Layer 4 of a small transformer language model trained on English Wikipedia (15 layers, counted from 0, width 96).
Take only the direct path to the model's output, skipping the later layers: a vector added to the residual stream pushes a token's score in proportion to its dot product with that token's output vector.

Output vectors of the tokens that the questions are about. A number n stands for (n - 500) times 0.003.
"ń": 607 487 401 541 508 378 461 563 440 791 543 502 595 498 656 626 470 544 331 596 681 606 490 722 486 381 552 599 572 455 270 354 508 386 485 525 290 303 538 602 288 443 488 402 494 430 329 557 600 585 652 365 676 635 402 370 180 436 567 476 400 621 547 578 477 533 272 729 499 519 718 412 583 460 239 349 596 556 424 519 583 477 631 516 651 485 568 353 555 376 445 631 502 507 416 557
"ill": 511 436 662 553 438 651 545 627 553 501 518 768 337 578 394 501 329 642 332 395 582 520 504 567 361 506 650 377 485 404 268 424 538 420 611 512 598 645 490 376 586 529 413 485 538 495 421 512 571 363 530 417 590 484 416 691 456 481 535 484 554 414 371 662 707 307 539 586 380 521 420 565 610 342 390 491 510 443 325 512 474 398 761 506 485 447 573 490 613 351 563 543 391 444 574 640
"”": 732 501 590 516 701 280 439 388 282 682 653 649 522 545 557 711 326 450 390 787 464 401 623 500 451 478 798 586 338 512 286 302 364 508 329 469 329 642 579 472 265 455 480 244 767 451 368 534 342 599 544 448 747 673 558 361 336 610 570 640 532 412 331 507 657 523 248 798 337 427 651 516 528 363 399 563 602 579 492 597 466 253 551 424 599 540 518 570 624 546 527 353 331 552 344 613
"art": 587 511 566 508 404 389 607 697 588 375 619 687 353 347 531 587 493 588 585 579 451 670 536 556 484 614 576 560 400 582 618 419 547 452 341 508 543 437 501 521 452 433 353 421 414 520 481 361 535 551 384 345 429 523 411 339 524 498 673 408 497 462 487 537 727 522 475 659 331 596 464 624 667 332 335 468 622 472 305 526 532 433 636 557 402 422 679 544 658 398 695 391 229 395 444 498
"&": 420 350 495 646 617 299 445 514 656 640 612 526 502 411 589 503 545 470 406 614 485 551 641 587 487 527 653 586 470 423 440 539 688 513 309 546 455 596 543 481 487 501 474 561 402 380 411 536 420 527 542 200 701 453 534 513 349 531 412 507 380 507 412 570 413 580 241 450 339 660 639 584 476 602 467 482 607 418 421 579 393 534 700 611 425 552 285 477 504 392 440 525 588 642 446 437
"if": 529 455 432 492 695 441 333 505 520 626 555 513 654 462 716 503 479 507 193 386 719 577 396 420 378 376 562 435 270 297 260 661 603 499 412 582 367 482 491 499 484 402 436 214 633 654 465 407 224 574 713 676 552 436 703 611 516 499 651 257 490 599 506 591 630 567 580 624 285 413 504 572 601 423 481 574 426 465 503 426 555 465 658 460 625 529 386 379 638 705 407 489 443 412 613 581
" ": 495 428 540 484 497 532 380 602 305 346 303 374 490 544 406 435 521 616 533 521 503 487 446 534 457 432 540 549 592 522 587 563 419 556 428 537 563 563 510 579 578 522 398 649 641 432 534 504 577 591 402 542 494 422 471 528 665 400 454 517 500 456 528 444 443 501 582 495 563 457 379 370 381 518 586 577 573 461 549 485 558 594 406 528 405 531 600 610 289 565 460 539 486 479 535 524
"♦": 773 620 583 615 453 390 397 434 615 889 689 593 552 398 922 787 479 430 277 727 626 581 536 728 687 491 600 643 508 482 267 244 508 271 441 331 373 545 810 170 202 453 238 142 470 638 333 415 414 489 878 302 789 481 555 314 62 796 641 674 273 455 435 761 706 521 67 708 246 492 898 388 868 529 161 326 596 605 465 414 246 376 704 597 798 290 171 298 683 264 478 434 335 679 551 430
"us": 415 610 181 285 654 572 530 556 516 526 608 493 472 465 650 503 555 550 398 515 488 486 606 454 460 589 424 430 434 375 371 526 612 481 432 529 560 551 451 581 343 531 436 305 429 682 376 512 592 287 378 590 608 544 617 472 510 549 521 430 573 525 487 480 672 403 565 429 390 575 491 565 437 421 455 601 525 363 582 431 451 520 689 596 477 560 313 685 488 273 530 606 624 560 598 456
"n": 797 651 598 633 426 421 352 391 605 939 752 625 576 407 969 920 411 421 270 738 648 565 542 758 716 495 597 688 506 508 251 269 520 221 457 226 353 503 786 133 116 410 198 43 493 661 368 398 424 476 897 244 847 515 539 285 46 824 669 707 231 382 409 853 725 530 27 734 199 502 974 412 894 544 37 299 613 590 490 381 244 336 721 645 844 309 126 201 732 227 454 420 329 736 601 444
"i": 538 581 501 425 655 529 609 602 573 426 509 427 527 552 542 442 533 458 452 476 344 531 456 385 475 354 524 519 437 409 470 625 436 489 608 570 492 490 443 605 543 492 429 465 380 448 521 481 369 359 396 648 473 488 558 546 527 516 454 515 550 551 617 465 459 459 678 392 553 533 383 616 495 347 422 366 334 460 399 415 605 706 575 481 398 583 612 444 601 592 466 560 569 492 585 612
"f": 325 541 415 422 358 303 427 509 520 492 492 517 773 395 405 443 580 421 497 410 441 472 461 320 683 404 535 565 591 549 509 340 714 535 515 481 628 560 490 365 444 455 508 298 504 218 328 522 548 572 549 550 505 555 669 643 650 518 708 504 435 627 668 530 592 555 569 448 563 416 575 432 510 543 463 515 435 452 699 483 696 407 595 475 454 471 566 483 531 533 513 374 212 491 468 573
"E": 797 650 597 633 426 420 352 391 605 939 751 625 575 406 968 919 411 421 263 738 647 564 542 757 716 495 596 687 505 508 251 269 520 221 457 226 353 503 785 133 116 410 198 44 493 660 368 397 424 475 896 251 854 515 538 291 46 823 668 706 230 386 409 852 724 530 17 733 199 506 973 411 893 549 47 299 612 590 484 381 244 335 727 644 843 309 126 201 737 227 453 425 329 735 600 444
"ro": 472 314 402 563 656 430 512 416 513 699 692 605 556 566 445 489 487 512 418 400 577 590 484 447 472 446 421 326 529 579 490 448 532 441 536 482 583 258 484 443 587 596 402 388 462 624 549 288 591 407 750 574 445 512 398 589 630 510 516 475 351 530 406 385 705 692 406 517 320 578 464 539 571 496 410 669 648 479 415 454 498 473 584 612 427 624 423 494 591 316 472 418 643 321 462 595
"qu": 429 756 385 546 512 445 487 394 583 607 621 486 691 409 497 525 507 434 684 349 508 468 548 631 546 557 493 527 709 473 336 296 588 469 480 452 409 743 497 406 459 415 377 553 552 298 507 484 725 354 559 636 512 533 553 532 618 590 567 426 538 416 439 505 600 412 285 548 556 516 613 475 481 352 470 520 501 407 451 509 475 418 791 313 452 623 381 470 468 384 425 453 497 541 429 549
"民": 543 509 503 592 498 479 425 534 546 644 511 595 543 414 632 669 471 532 451 564 546 610 649 659 623 563 535 513 526 489 417 400 522 368 469 431 296 444 663 357 474 466 558 349 465 481 422 447 462 531 702 389 762 460 488 545 264 553 571 507 383 599 461 582 549 463 344 569 430 529 618 468 589 458 321 450 471 569 368 437 474 414 647 588 692 446 385 371 488 317 473 500 384 620 422 493
"ain": 634 355 448 399 530 514 508 634 550 447 528 691 420 343 737 527 445 435 553 460 565 568 525 320 592 587 439 614 335 635 310 568 516 484 490 580 464 516 496 409 325 628 310 536 452 602 464 552 534 358 560 496 475 394 530 312 361 433 577 472 385 459 486 531 686 312 472 708 161 523 341 699 562 549 335 607 673 681 434 367 625 536 689 740 500 373 437 542 470 475 622 536 249 599 543 555
"ive": 706 303 456 416 743 544 511 396 469 553 532 640 547 457 825 566 304 474 406 463 681 504 432 555 593 379 721 698 461 426 435 626 610 366 437 573 445 515 513 334 560 478 512 261 511 583 168 591 349 606 753 468 667 393 585 636 444 569 467 419 629 459 356 529 302 485 616 489 345 368 463 467 501 406 318 501 559 548 560 324 628 569 488 735 723 519 293 209 420 523 422 531 348 706 476 546
"ô": 586 493 646 736 575 515 544 411 495 709 608 611 410 300 693 612 565 611 296 511 580 581 563 522 563 438 673 434 605 396 389 407 615 436 314 625 581 508 552 535 432 287 432 348 536 475 546 435 327 534 531 356 703 292 374 454 391 570 541 599 478 564 400 462 536 527 360 580 306 491 634 529 501 562 327 399 503 728 297 401 451 483 707 548 648 480 437 376 626 265 651 485 397 565 452 436
"7": 797 651 593 633 426 421 353 392 605 939 752 625 576 407 968 919 411 421 264 738 647 565 542 757 716 496 597 688 506 508 251 269 520 222 453 227 353 503 785 134 116 411 198 44 494 661 368 398 425 476 896 251 854 515 539 292 47 824 668 706 231 383 409 852 725 530 18 734 200 502 965 412 893 544 38 300 612 590 484 381 244 336 728 645 843 309 127 202 737 228 454 420 330 736 600 445
"ich": 520 462 375 496 523 588 413 626 663 432 569 555 407 329 553 557 649 441 405 536 293 572 596 537 477 665 663 630 524 480 419 437 538 510 521 402 549 449 484 377 347 294 301 414 487 576 291 433 318 382 480 374 627 347 613 532 487 361 282 522 633 643 618 552 678 641 537 431 471 455 646 647 578 441 387 564 497 625 359 481 547 399 777 558 514 541 554 448 578 366 539 606 475 571 508 441
"ent": 519 328 649 479 708 618 531 558 549 796 572 677 493 522 557 446 396 542 534 392 519 375 452 335 500 622 374 476 583 432 336 473 575 330 667 439 424 380 496 555 511 724 335 315 323 524 653 611 248 337 401 500 509 418 675 428 372 628 639 471 466 530 513 382 653 676 334 275 466 672 420 463 492 310 514 519 705 613 525 381 639 313 505 605 557 479 491 663 520 527 398 542 556 575 425 464
"nd": 417 528 498 777 441 376 449 370 604 470 649 483 509 379 548 549 606 334 329 710 509 517 542 556 565 553 403 451 555 560 467 258 568 441 676 243 460 489 551 474 392 398 541 585 273 521 512 613 534 710 527 560 623 530 533 728 334 435 521 434 384 490 332 452 538 679 365 689 357 528 608 529 598 644 376 350 553 462 429 693 480 417 604 435 484 458 735 520 563 231 395 378 347 436 548 743
"um": 551 618 481 509 702 632 587 404 571 594 597 577 592 622 619 538 598 628 361 312 495 439 428 557 520 611 513 374 419 301 475 470 628 340 472 618 383 664 477 485 362 527 389 500 330 505 581 555 396 418 548 469 581 590 574 346 552 500 625 445 659 564 440 458 648 422 573 464 421 467 514 485 422 554 414 459 595 631 491 486 592 556 482 473 343 506 440 423 239 255 571 467 547 506 342 534
"→": 607 390 576 621 510 665 462 703 478 541 517 356 634 331 546 548 479 420 406 640 587 446 766 683 545 557 632 606 492 467 461 215 364 374 440 667 458 412 629 417 143 270 465 448 621 387 455 456 405 490 875 417 641 349 648 535 313 630 681 500 342 410 500 487 648 475 312 570 287 478 516 510 619 528 473 472 612 557 272 426 379 591 602 654 546 397 421 539 680 488 451 387 479 702 441 378
"ts": 360 769 523 707 533 456 389 595 578 652 621 472 505 470 634 647 674 475 622 477 448 369 599 608 581 632 440 516 508 501 558 303 565 415 557 521 571 516 523 357 549 396 389 191 183 474 359 244 250 486 590 556 410 759 544 462 570 526 296 728 445 576 505 576 409 640 570 659 431 495 578 365 486 460 396 514 795 579 363 584 456 301 497 763 649 496 334 575 482 487 324 541 271 305 552 332
"ź": 686 717 574 490 465 386 507 477 531 725 478 422 668 376 653 670 363 518 320 639 508 616 564 712 494 642 463 588 655 384 316 317 615 453 626 388 497 257 588 417 348 483 383 369 541 487 435 342 446 592 843 493 613 450 362 319 234 426 572 484 234 654 367 485 475 451 217 594 410 475 888 365 642 505 223 484 532 636 481 513 391 475 739 527 686 414 409 396 792 305 643 621 345 620 540 486
"ew": 641 659 328 655 601 500 476 393 644 564 441 630 466 581 620 532 565 630 558 440 648 349 445 629 515 548 541 661 376 347 450 388 579 433 399 498 416 547 506 511 448 622 397 610 542 526 468 399 315 560 729 460 503 599 623 656 243 266 568 607 438 427 280 558 599 532 573 437 499 500 639 338 559 329 396 510 475 659 337 373 517 522 735 568 584 392 359 276 519 474 360 436 398 459 514 576
"al": 391 424 538 524 648 551 546 514 512 423 582 575 448 571 370 422 334 427 447 452 589 661 557 365 706 628 406 284 442 280 492 542 657 392 708 414 545 554 467 361 405 487 473 550 470 615 496 449 588 578 551 463 472 400 479 396 628 552 651 479 585 562 594 459 362 374 625 412 595 600 496 670 628 358 469 560 616 532 275 257 499 552 446 450 543 478 611 389 520 308 523 607 446 490 493 682

Each question shows what one neuron of this layer's MLP adds at an activation of 1. A number n stands for (n - 500) times 0.0015.

n171: 514 499 529 565 382 601 536 436 617 492 392 361 612 489 590 370 524 529 546 346 577 375 427 454 407 388 388 450 449 516 435 425 600 547 620 452 441 533 556 480 471 506 557 668 557 575 373 489 536 467 557 526 420 533 348 453 382 406 635 550 445 332 248 514 556 500 600 474 450 576 569 615 401 552 542 504 606 414 485 446 606 501 617 574 654 437 514 442 484 450 467 626 414 663 408 641
Pushed up most: "ew"

n90: 496 503 463 569 559 506 499 358 459 409 554 509 519 355 537 436 640 534 476 550 496 634 554 541 440 605 536 478 404 457 483 571 457 481 536 471 496 441 375 449 639 436 518 444 560 594 522 550 586 432 513 600 472 453 637 441 550 374 521 467 522 420 522 504 475 517 485 575 496 414 487 480 616 538 554 464 546 510 523 438 476 581 511 543 437 360 534 389 506 520 466 603 485 528 461 472
Pushed up most: "if"

n224: 492 451 575 523 443 568 535 506 483 534 611 482 497 511 516 492 410 496 563 429 496 542 513 419 495 488 411 617 487 447 436 533 637 534 464 394 524 431 565 481 500 421 403 453 488 623 497 507 491 467 483 565 480 426 560 381 532 510 374 490 588 631 413 615 525 498 647 516 530 519 447 385 491 419 514 469 563 548 473 614 511 357 589 524 516 542 477 379 505 472 589 626 484 481 471 442
Which two tokens does it push up most, strongest first? "ich", "ts"

n52: 542 532 472 515 545 520 390 513 460 394 536 328 497 503 472 559 475 392 431 514 514 565 622 464 407 457 458 460 442 461 505 491 472 450 474 407 542 433 538 346 395 433 629 540 571 411 637 531 426 525 455 501 587 478 424 570 542 492 462 453 578 550 529 501 457 479 466 458 475 533 460 622 521 484 591 541 650 570 525 427 582 445 439 479 442 479 510 534 542 547 507 645 411 618 489 604
Which two tokens does it push up most, strongest first? "al", "→"

n197: 576 500 530 531 588 371 562 408 451 559 390 575 545 558 489 431 465 586 557 592 532 551 387 605 506 495 484 526 589 425 584 569 533 431 457 674 451 355 548 537 610 357 398 453 365 658 492 537 499 562 375 497 433 581 522 534 417 455 604 536 543 448 622 519 609 462 366 519 585 459 368 351 546 436 528 369 480 593 438 610 459 445 578 474 619 430 455 495 399 372 457 601 494 456 464 399
Which two tokens does it push up most, strongest first? "ń", "♦"

n48: 438 353 635 501 512 464 506 542 577 555 467 538 463 455 475 607 495 574 462 495 265 483 507 563 631 407 398 539 461 523 523 497 430 518 449 559 515 465 532 454 641 578 442 561 498 477 437 590 451 539 409 527 564 315 535 564 442 532 427 551 545 446 442 362 429 680 455 499 637 482 475 532 515 415 532 504 391 500 476 513 610 524 513 649 629 487 489 330 520 440 556 488 575 496 373 562
Which of these tokens does it push down most? "us"

n40: 365 693 650 582 564 615 426 440 424 633 529 520 379 670 375 457 277 550 692 449 543 387 437 529 461 506 595 435 610 623 427 514 434 518 518 546 503 530 643 401 649 330 472 468 578 582 471 650 404 463 428 407 456 436 525 498 404 369 450 451 578 498 454 496 562 589 326 560 438 519 630 630 631 354 479 504 559 304 646 527 433 514 488 369 579 574 588 488 488 513 541 370 653 532 368 428
Pushed up most: "”"

n62: 693 628 525 623 626 460 442 416 471 423 566 545 609 523 551 534 377 597 482 251 416 497 591 457 345 548 518 545 580 371 621 474 402 465 548 462 424 184 560 588 444 758 632 604 481 705 447 555 299 489 541 380 546 549 582 488 618 529 495 347 314 533 307 676 445 411 518 520 607 551 615 519 372 426 529 509 559 513 555 351 510 558 590 556 228 417 543 486 568 507 461 514 629 460 417 405
Pushed up most: "ew"

n182: 744 358 487 483 563 589 479 458 485 516 558 439 471 534 487 430 482 513 549 373 332 598 766 661 452 491 557 574 477 533 456 479 409 341 506 550 514 488 644 561 523 586 706 602 456 511 412 734 281 224 606 488 459 296 419 498 282 685 650 534 604 328 684 476 403 444 381 411 540 430 395 446 444 473 335 590 645 473 408 642 596 388 517 548 474 492 445 591 609 430 546 587 470 501 547 379
Which two tokens does it push up most, strongest first? "→", "ent"

n43: 619 651 663 493 711 664 283 278 478 696 446 336 595 555 509 508 480 467 615 378 520 565 452 710 438 330 331 430 585 580 469 609 652 501 563 410 499 214 257 471 324 734 702 479 464 324 578 368 584 562 577 343 455 510 401 673 435 532 629 491 467 561 583 487 421 307 408 356 415 495 384 619 470 195 407 687 548 460 454 639 413 414 477 431 545 584 425 615 540 553 660 573 426 622 702 438
Which of these tokens does it push down most? "ich"

n91: 550 526 333 407 515 645 432 455 442 812 665 565 565 610 384 390 527 530 605 464 578 485 429 470 551 516 523 470 430 418 619 439 484 389 417 527 475 635 338 560 407 612 597 544 656 395 477 513 721 282 569 463 462 362 463 562 494 558 312 567 484 333 454 526 466 654 396 431 520 533 630 487 561 382 371 555 387 422 573 675 547 495 604 593 382 511 393 591 494 487 498 426 421 423 700 396
Pushed up most: "qu"

n170: 431 500 442 606 495 562 503 550 418 554 445 598 570 523 382 517 489 523 547 608 549 446 464 422 534 424 482 429 561 542 498 540 525 473 514 480 633 547 476 476 540 522 532 473 556 479 558 480 466 458 453 527 569 423 489 367 490 477 473 539 553 499 355 666 559 458 636 685 355 484 422 555 529 550 361 459 484 423 484 392 545 470 447 529 290 323 543 564 461 450 596 536 594 508 505 587
Which of these tokens does it push down most? "ź"

n12: 405 526 483 541 451 535 436 599 453 522 375 557 537 495 566 517 491 500 485 469 395 525 417 533 563 522 466 525 432 486 405 589 451 452 545 643 580 607 483 502 553 478 402 619 524 366 559 520 562 563 608 336 414 419 521 472 435 435 580 584 563 443 550 586 526 498 496 407 421 359 418 478 497 451 481 529 500 379 427 465 439 562 626 577 523 571 533 545 540 501 598 640 505 400 456 459
Which two tokens does it push up most, strongest first? "ill", "ain"

n34: 467 518 471 500 444 576 481 670 463 465 570 571 433 419 501 655 402 308 466 288 485 546 487 561 529 521 656 606 576 425 616 517 462 548 502 476 542 472 442 514 496 451 243 579 504 482 592 602 519 420 535 640 481 418 436 446 476 461 465 439 455 577 612 417 483 521 381 518 570 237 516 524 464 436 452 509 598 468 523 525 585 623 470 554 463 435 510 431 536 453 634 531 636 453 437 670
Pushed up most: "ich"

n201: 545 426 498 505 489 561 494 458 486 473 631 678 511 517 383 492 511 464 424 420 645 529 469 376 495 449 720 372 471 443 424 538 535 630 502 638 461 651 518 470 460 490 396 446 603 437 528 550 429 535 540 524 404 579 374 438 440 582 453 463 409 448 380 488 463 509 460 545 479 456 496 469 365 500 642 533 436 470 540 499 519 435 534 577 720 495 513 480 551 508 502 579 387 392 689 539
Pushed up most: "if"

n42: 450 331 467 393 605 526 546 493 384 571 371 418 452 408 597 422 475 545 541 587 512 534 433 392 574 619 565 637 465 459 492 495 437 432 562 458 483 578 543 439 592 433 492 562 515 566 406 710 492 584 490 522 488 535 621 408 571 435 457 511 581 551 477 522 378 645 457 382 467 420 448 528 614 568 512 626 560 565 547 541 463 566 402 420 462 474 480 452 493 404 434 516 483 446 484 403
Which of these tokens does it push down most? "ill"

n249: 474 624 453 483 452 429 501 532 399 289 487 603 369 415 627 347 658 406 533 471 524 354 320 456 591 514 546 550 468 608 400 575 359 387 558 526 619 493 413 431 699 409 505 409 439 649 413 488 437 502 559 476 594 295 631 597 561 671 489 586 621 624 419 490 473 510 410 630 554 494 513 378 665 644 493 563 565 350 585 461 529 580 562 423 619 526 663 494 543 495 416 549 350 433 583 276
Which of these tokens does it push down most? "um"

n51: 911 369 482 583 360 656 507 424 400 553 558 299 513 969 293 495 305 547 261 535 528 527 547 808 602 506 647 513 311 478 387 281 665 469 404 577 562 652 507 573 651 487 356 322 737 409 414 526 549 223 501 341 528 251 440 755 427 515 410 524 498 358 414 477 457 649 609 293 651 652 508 622 680 491 378 481 419 572 223 528 565 418 646 310 415 780 669 483 600 271 647 346 566 390 554 413
Pushed up most: "ill"

n64: 569 572 553 404 535 403 620 346 383 605 369 435 559 424 555 448 483 541 524 592 466 449 414 533 435 511 329 443 653 483 532 481 431 735 600 345 483 490 349 561 531 553 403 423 591 521 546 429 497 527 475 434 522 539 587 513 456 499 572 395 504 501 419 421 571 557 604 578 443 444 359 757 466 597 440 540 548 423 401 442 373 408 656 524 580 545 556 469 450 459 524 655 449 513 474 609
Pushed up most: "ź"

n38: 514 655 428 650 416 481 334 326 274 431 492 488 578 410 501 472 612 544 476 628 474 422 223 534 604 477 407 501 502 533 526 613 392 491 482 477 676 355 486 385 396 602 556 528 426 786 566 450 402 530 563 690 535 538 495 633 451 606 566 524 614 510 635 500 417 375 392 395 474 441 484 539 509 480 666 486 534 424 440 608 574 504 469 580 534 496 544 656 203 547 566 283 584 497 484 403
Which of these tokens does it push down most? "ill"

n206: 458 485 492 479 466 458 508 598 410 424 469 466 527 521 527 595 488 429 493 563 501 530 577 610 619 460 452 515 474 533 508 488 459 418 576 532 605 445 433 439 528 482 431 613 473 545 403 662 527 405 436 498 444 483 491 575 514 531 538 457 349 432 538 514 442 476 510 571 607 517 477 424 610 469 398 459 613 553 555 510 478 453 429 446 512 604 580 408 460 442 618 459 508 467 524 575
Which of these tokens does it push down most? "if"

n67: 489 572 603 418 423 332 645 580 457 308 493 563 649 375 540 562 711 406 636 608 685 644 605 472 480 488 397 485 498 454 404 468 670 412 427 606 430 616 502 625 465 514 429 499 497 478 558 581 501 411 426 477 444 452 596 612 391 258 414 552 514 369 504 594 458 652 387 452 501 543 597 460 670 239 466 621 440 444 526 503 375 570 533 365 491 683 414 458 508 557 443 407 277 552 482 633
Pushed up most: "qu"

n20: 493 558 351 399 506 449 419 492 419 541 608 694 475 609 573 401 398 483 475 508 453 513 428 464 644 439 517 351 528 505 534 675 486 508 567 480 488 650 548 618 512 530 399 547 490 463 543 664 529 522 448 493 543 590 469 523 465 383 524 477 523 438 563 515 615 562 491 595 298 411 458 498 462 586 677 530 354 536 464 623 405 661 386 454 411 480 536 547 327 531 479 247 583 512 498 492
Which of these tokens does it push down most? "ź"

n231: 378 572 360 476 467 401 525 390 436 392 549 572 678 510 494 547 490 492 515 451 517 665 446 516 440 394 525 707 452 504 571 508 519 400 527 603 517 543 438 398 418 507 525 486 556 429 455 631 579 503 583 431 535 636 573 531 532 499 512 444 577 584 455 572 554 496 482 359 445 558 467 628 408 500 373 471 372 479 532 506 451 526 515 541 508 590 461 414 540 407 465 498 475 500 578 608
Which of these tokens does it push down most? "ent"

n172: 419 398 425 469 515 598 575 471 452 546 680 494 305 514 221 373 551 383 592 529 599 554 540 730 579 544 571 594 423 458 330 466 358 542 577 433 449 545 728 466 513 517 585 558 505 405 552 326 436 599 469 461 444 460 518 449 433 588 440 515 624 366 517 504 428 642 536 335 577 619 686 689 584 569 439 429 373 525 493 549 517 452 453 329 578 417 498 346 706 567 379 430 555 516 441 430
Which of these tokens does it push down most? "ain"

n19: 569 467 606 422 418 408 313 582 492 587 361 724 643 303 413 526 696 437 529 318 730 551 497 244 537 564 479 489 480 508 295 518 479 327 610 569 610 404 503 498 351 606 344 517 611 549 442 601 468 616 582 519 467 390 469 545 542 528 449 499 542 553 431 494 489 570 649 463 361 447 436 374 550 516 447 547 715 387 545 665 469 482 546 497 694 471 619 444 404 434 556 450 352 651 527 504
Pushed up most: "ain"

n24: 681 478 533 328 441 462 459 402 617 526 555 488 317 391 474 689 555 772 495 470 358 555 617 511 545 252 438 619 465 547 437 581 638 462 525 542 354 488 612 503 477 326 438 559 490 439 444 515 492 552 526 428 412 437 505 555 373 447 508 482 369 532 527 411 471 452 415 386 741 553 482 339 472 672 615 452 530 378 489 444 583 654 564 564 409 439 416 442 532 412 580 535 548 667 496 737
Which of these tokens does it push down most? "ts"

n89: 523 657 574 606 534 530 514 489 400 214 473 674 438 525 423 485 511 306 432 571 647 657 557 566 566 435 362 362 619 588 401 568 434 345 521 481 421 348 415 471 577 438 432 490 475 575 483 603 562 471 356 460 575 504 515 582 542 508 361 725 618 518 528 456 533 325 608 558 355 487 570 357 458 435 445 530 752 402 487 483 365 617 566 420 505 426 577 427 621 631 664 587 237 554 489 567
Pushed up most: "ill"

n138: 562 417 458 484 469 453 566 633 558 506 542 455 503 563 437 434 673 383 438 580 334 517 578 589 442 541 590 570 586 490 426 468 443 415 430 584 537 497 464 501 495 649 457 401 471 588 509 418 430 466 544 459 522 390 527 624 666 553 480 563 490 438 472 554 426 434 367 559 481 500 481 449 453 577 505 504 471 353 384 661 443 537 443 467 530 590 506 435 429 539 485 484 575 466 500 449
Pushed up most: "&"

n74: 540 584 558 562 418 460 564 563 484 550 508 399 400 414 411 505 415 515 487 625 453 448 501 500 510 488 335 360 330 634 517 483 506 494 516 496 546 656 424 657 578 471 409 541 476 600 398 461 371 509 514 462 524 378 440 540 286 417 555 588 502 593 513 506 443 498 435 689 553 538 622 695 501 499 532 520 476 428 565 459 513 641 488 537 449 576 580 474 622 444 510 371 570 562 350 567
Pushed up most: "nd"

n246: 528 590 493 455 528 673 581 450 569 229 401 428 443 590 493 501 613 489 600 513 498 711 503 684 571 665 462 540 484 487 549 527 533 463 500 414 391 596 427 428 342 679 490 527 510 577 377 476 552 564 402 524 610 396 363 459 548 554 304 389 567 411 613 428 463 576 563 542 610 435 640 571 484 415 409 412 493 539 424 428 538 519 555 397 580 480 554 545 520 515 400 476 439 423 455 348
Which two tokens does it push up most, strongest first? "ich", "al"

n166: 573 497 414 558 470 448 561 465 632 514 417 591 649 499 488 459 470 583 475 551 541 560 530 495 554 484 552 444 400 430 424 516 605 536 604 618 486 456 565 596 570 385 508 442 608 549 455 590 422 526 411 465 559 459 500 580 415 430 479 577 488 481 544 457 392 416 458 520 589 403 470 402 550 569 450 430 558 566 421 483 426 486 456 450 414 551 492 467 511 429 589 450 505 506 571 452
Pushed up most: "ô"

n0: 459 546 646 487 464 569 372 499 472 499 349 511 362 636 505 484 602 457 490 368 308 440 633 533 359 515 530 586 579 553 661 289 433 320 311 463 576 244 527 311 375 437 594 694 451 470 564 557 500 499 582 467 544 439 588 534 437 636 603 486 539 372 496 540 575 638 518 398 537 532 592 396 603 668 515 556 237 459 526 504 431 298 678 543 472 369 439 665 555 550 590 427 578 573 631 579
Pushed up most: "→"

n237: 440 439 552 441 480 541 432 458 534 687 655 538 453 438 469 371 475 607 407 559 453 432 463 577 458 394 613 559 584 608 433 518 502 497 464 423 532 297 547 646 496 383 573 359 369 580 499 578 329 623 484 631 342 487 694 288 449 328 533 409 531 531 559 436 473 472 476 475 492 498 574 483 560 550 568 567 657 442 623 398 489 466 541 558 382 593 594 647 389 423 503 514 572 560 489 377
Pushed up most: "ent"

n28: 567 590 523 534 474 559 555 559 458 476 304 436 545 631 447 682 374 407 438 461 570 452 602 574 536 510 467 441 540 554 479 503 513 424 408 455 472 356 447 669 585 542 407 556 433 549 604 451 390 554 449 487 405 559 503 522 464 681 428 609 546 390 504 383 511 418 428 484 568 438 456 517 507 426 447 580 546 558 562 442 541 530 465 452 542 443 485 656 536 539 536 570 489 396 443 425
Pushed up most: "ent"

n59: 654 494 556 548 418 549 550 435 625 443 372 531 467 454 508 558 382 372 428 416 519 500 416 478 503 505 516 513 455 665 528 628 464 581 506 525 400 412 457 426 475 553 607 599 587 492 481 486 550 513 556 477 430 367 487 601 433 351 464 426 563 447 468 384 531 441 418 645 623 503 354 529 494 457 524 586 462 587 529 474 452 608 502 523 567 517 507 430 541 528 533 549 499 462 428 446
Which two tokens does it push up most, strongest first? "ain", "ive"

n241: 405 537 450 494 443 547 579 504 457 362 438 486 492 487 376 496 606 551 550 649 602 530 403 556 447 533 504 490 469 393 623 439 365 541 503 534 466 579 234 537 503 631 626 762 603 397 533 438 409 473 335 610 498 397 416 532 485 425 452 374 680 530 675 434 533 551 467 504 488 415 468 502 507 427 611 443 450 624 542 489 412 588 540 524 455 659 592 538 387 452 604 521 402 444 544 427
Pushed up most: " "

n132: 377 462 478 533 579 429 616 491 598 538 692 374 581 448 524 599 554 547 523 298 474 528 583 684 513 567 545 408 483 539 404 579 495 420 603 490 410 568 405 380 475 528 424 583 332 398 279 405 589 485 489 579 358 544 577 489 481 548 474 637 496 584 442 533 443 518 401 548 418 454 699 476 499 674 513 496 357 420 440 517 415 622 461 381 573 602 485 541 363 691 603 364 545 487 413 495
Which two tokens does it push up most, strongest first? "qu", "ts"

n126: 524 427 505 445 569 429 498 565 396 404 508 443 413 560 581 746 463 481 623 587 406 457 499 414 572 627 580 731 447 461 414 563 556 548 474 496 676 512 566 453 499 431 686 618 633 600 544 404 339 659 580 566 471 601 461 535 660 330 365 374 420 448 631 564 308 561 632 616 308 225 251 566 589 380 465 418 470 506 527 368 557 406 310 473 501 543 590 436 315 510 449 476 617 548 430 568
Which two tokens does it push up most, strongest first? "ive", " "

n164: 558 338 657 476 515 440 541 243 496 672 571 683 585 299 447 471 410 847 542 473 398 260 539 452 609 525 299 371 394 661 527 412 749 788 490 464 397 505 487 367 524 626 656 429 503 461 389 330 500 630 389 312 504 535 828 330 549 480 519 373 548 354 312 858 524 397 535 368 562 530 488 597 443 544 548 332 473 494 597 435 729 406 454 600 563 519 572 340 574 388 324 602 571 550 518 633
Which of these tokens does it push down most? "→"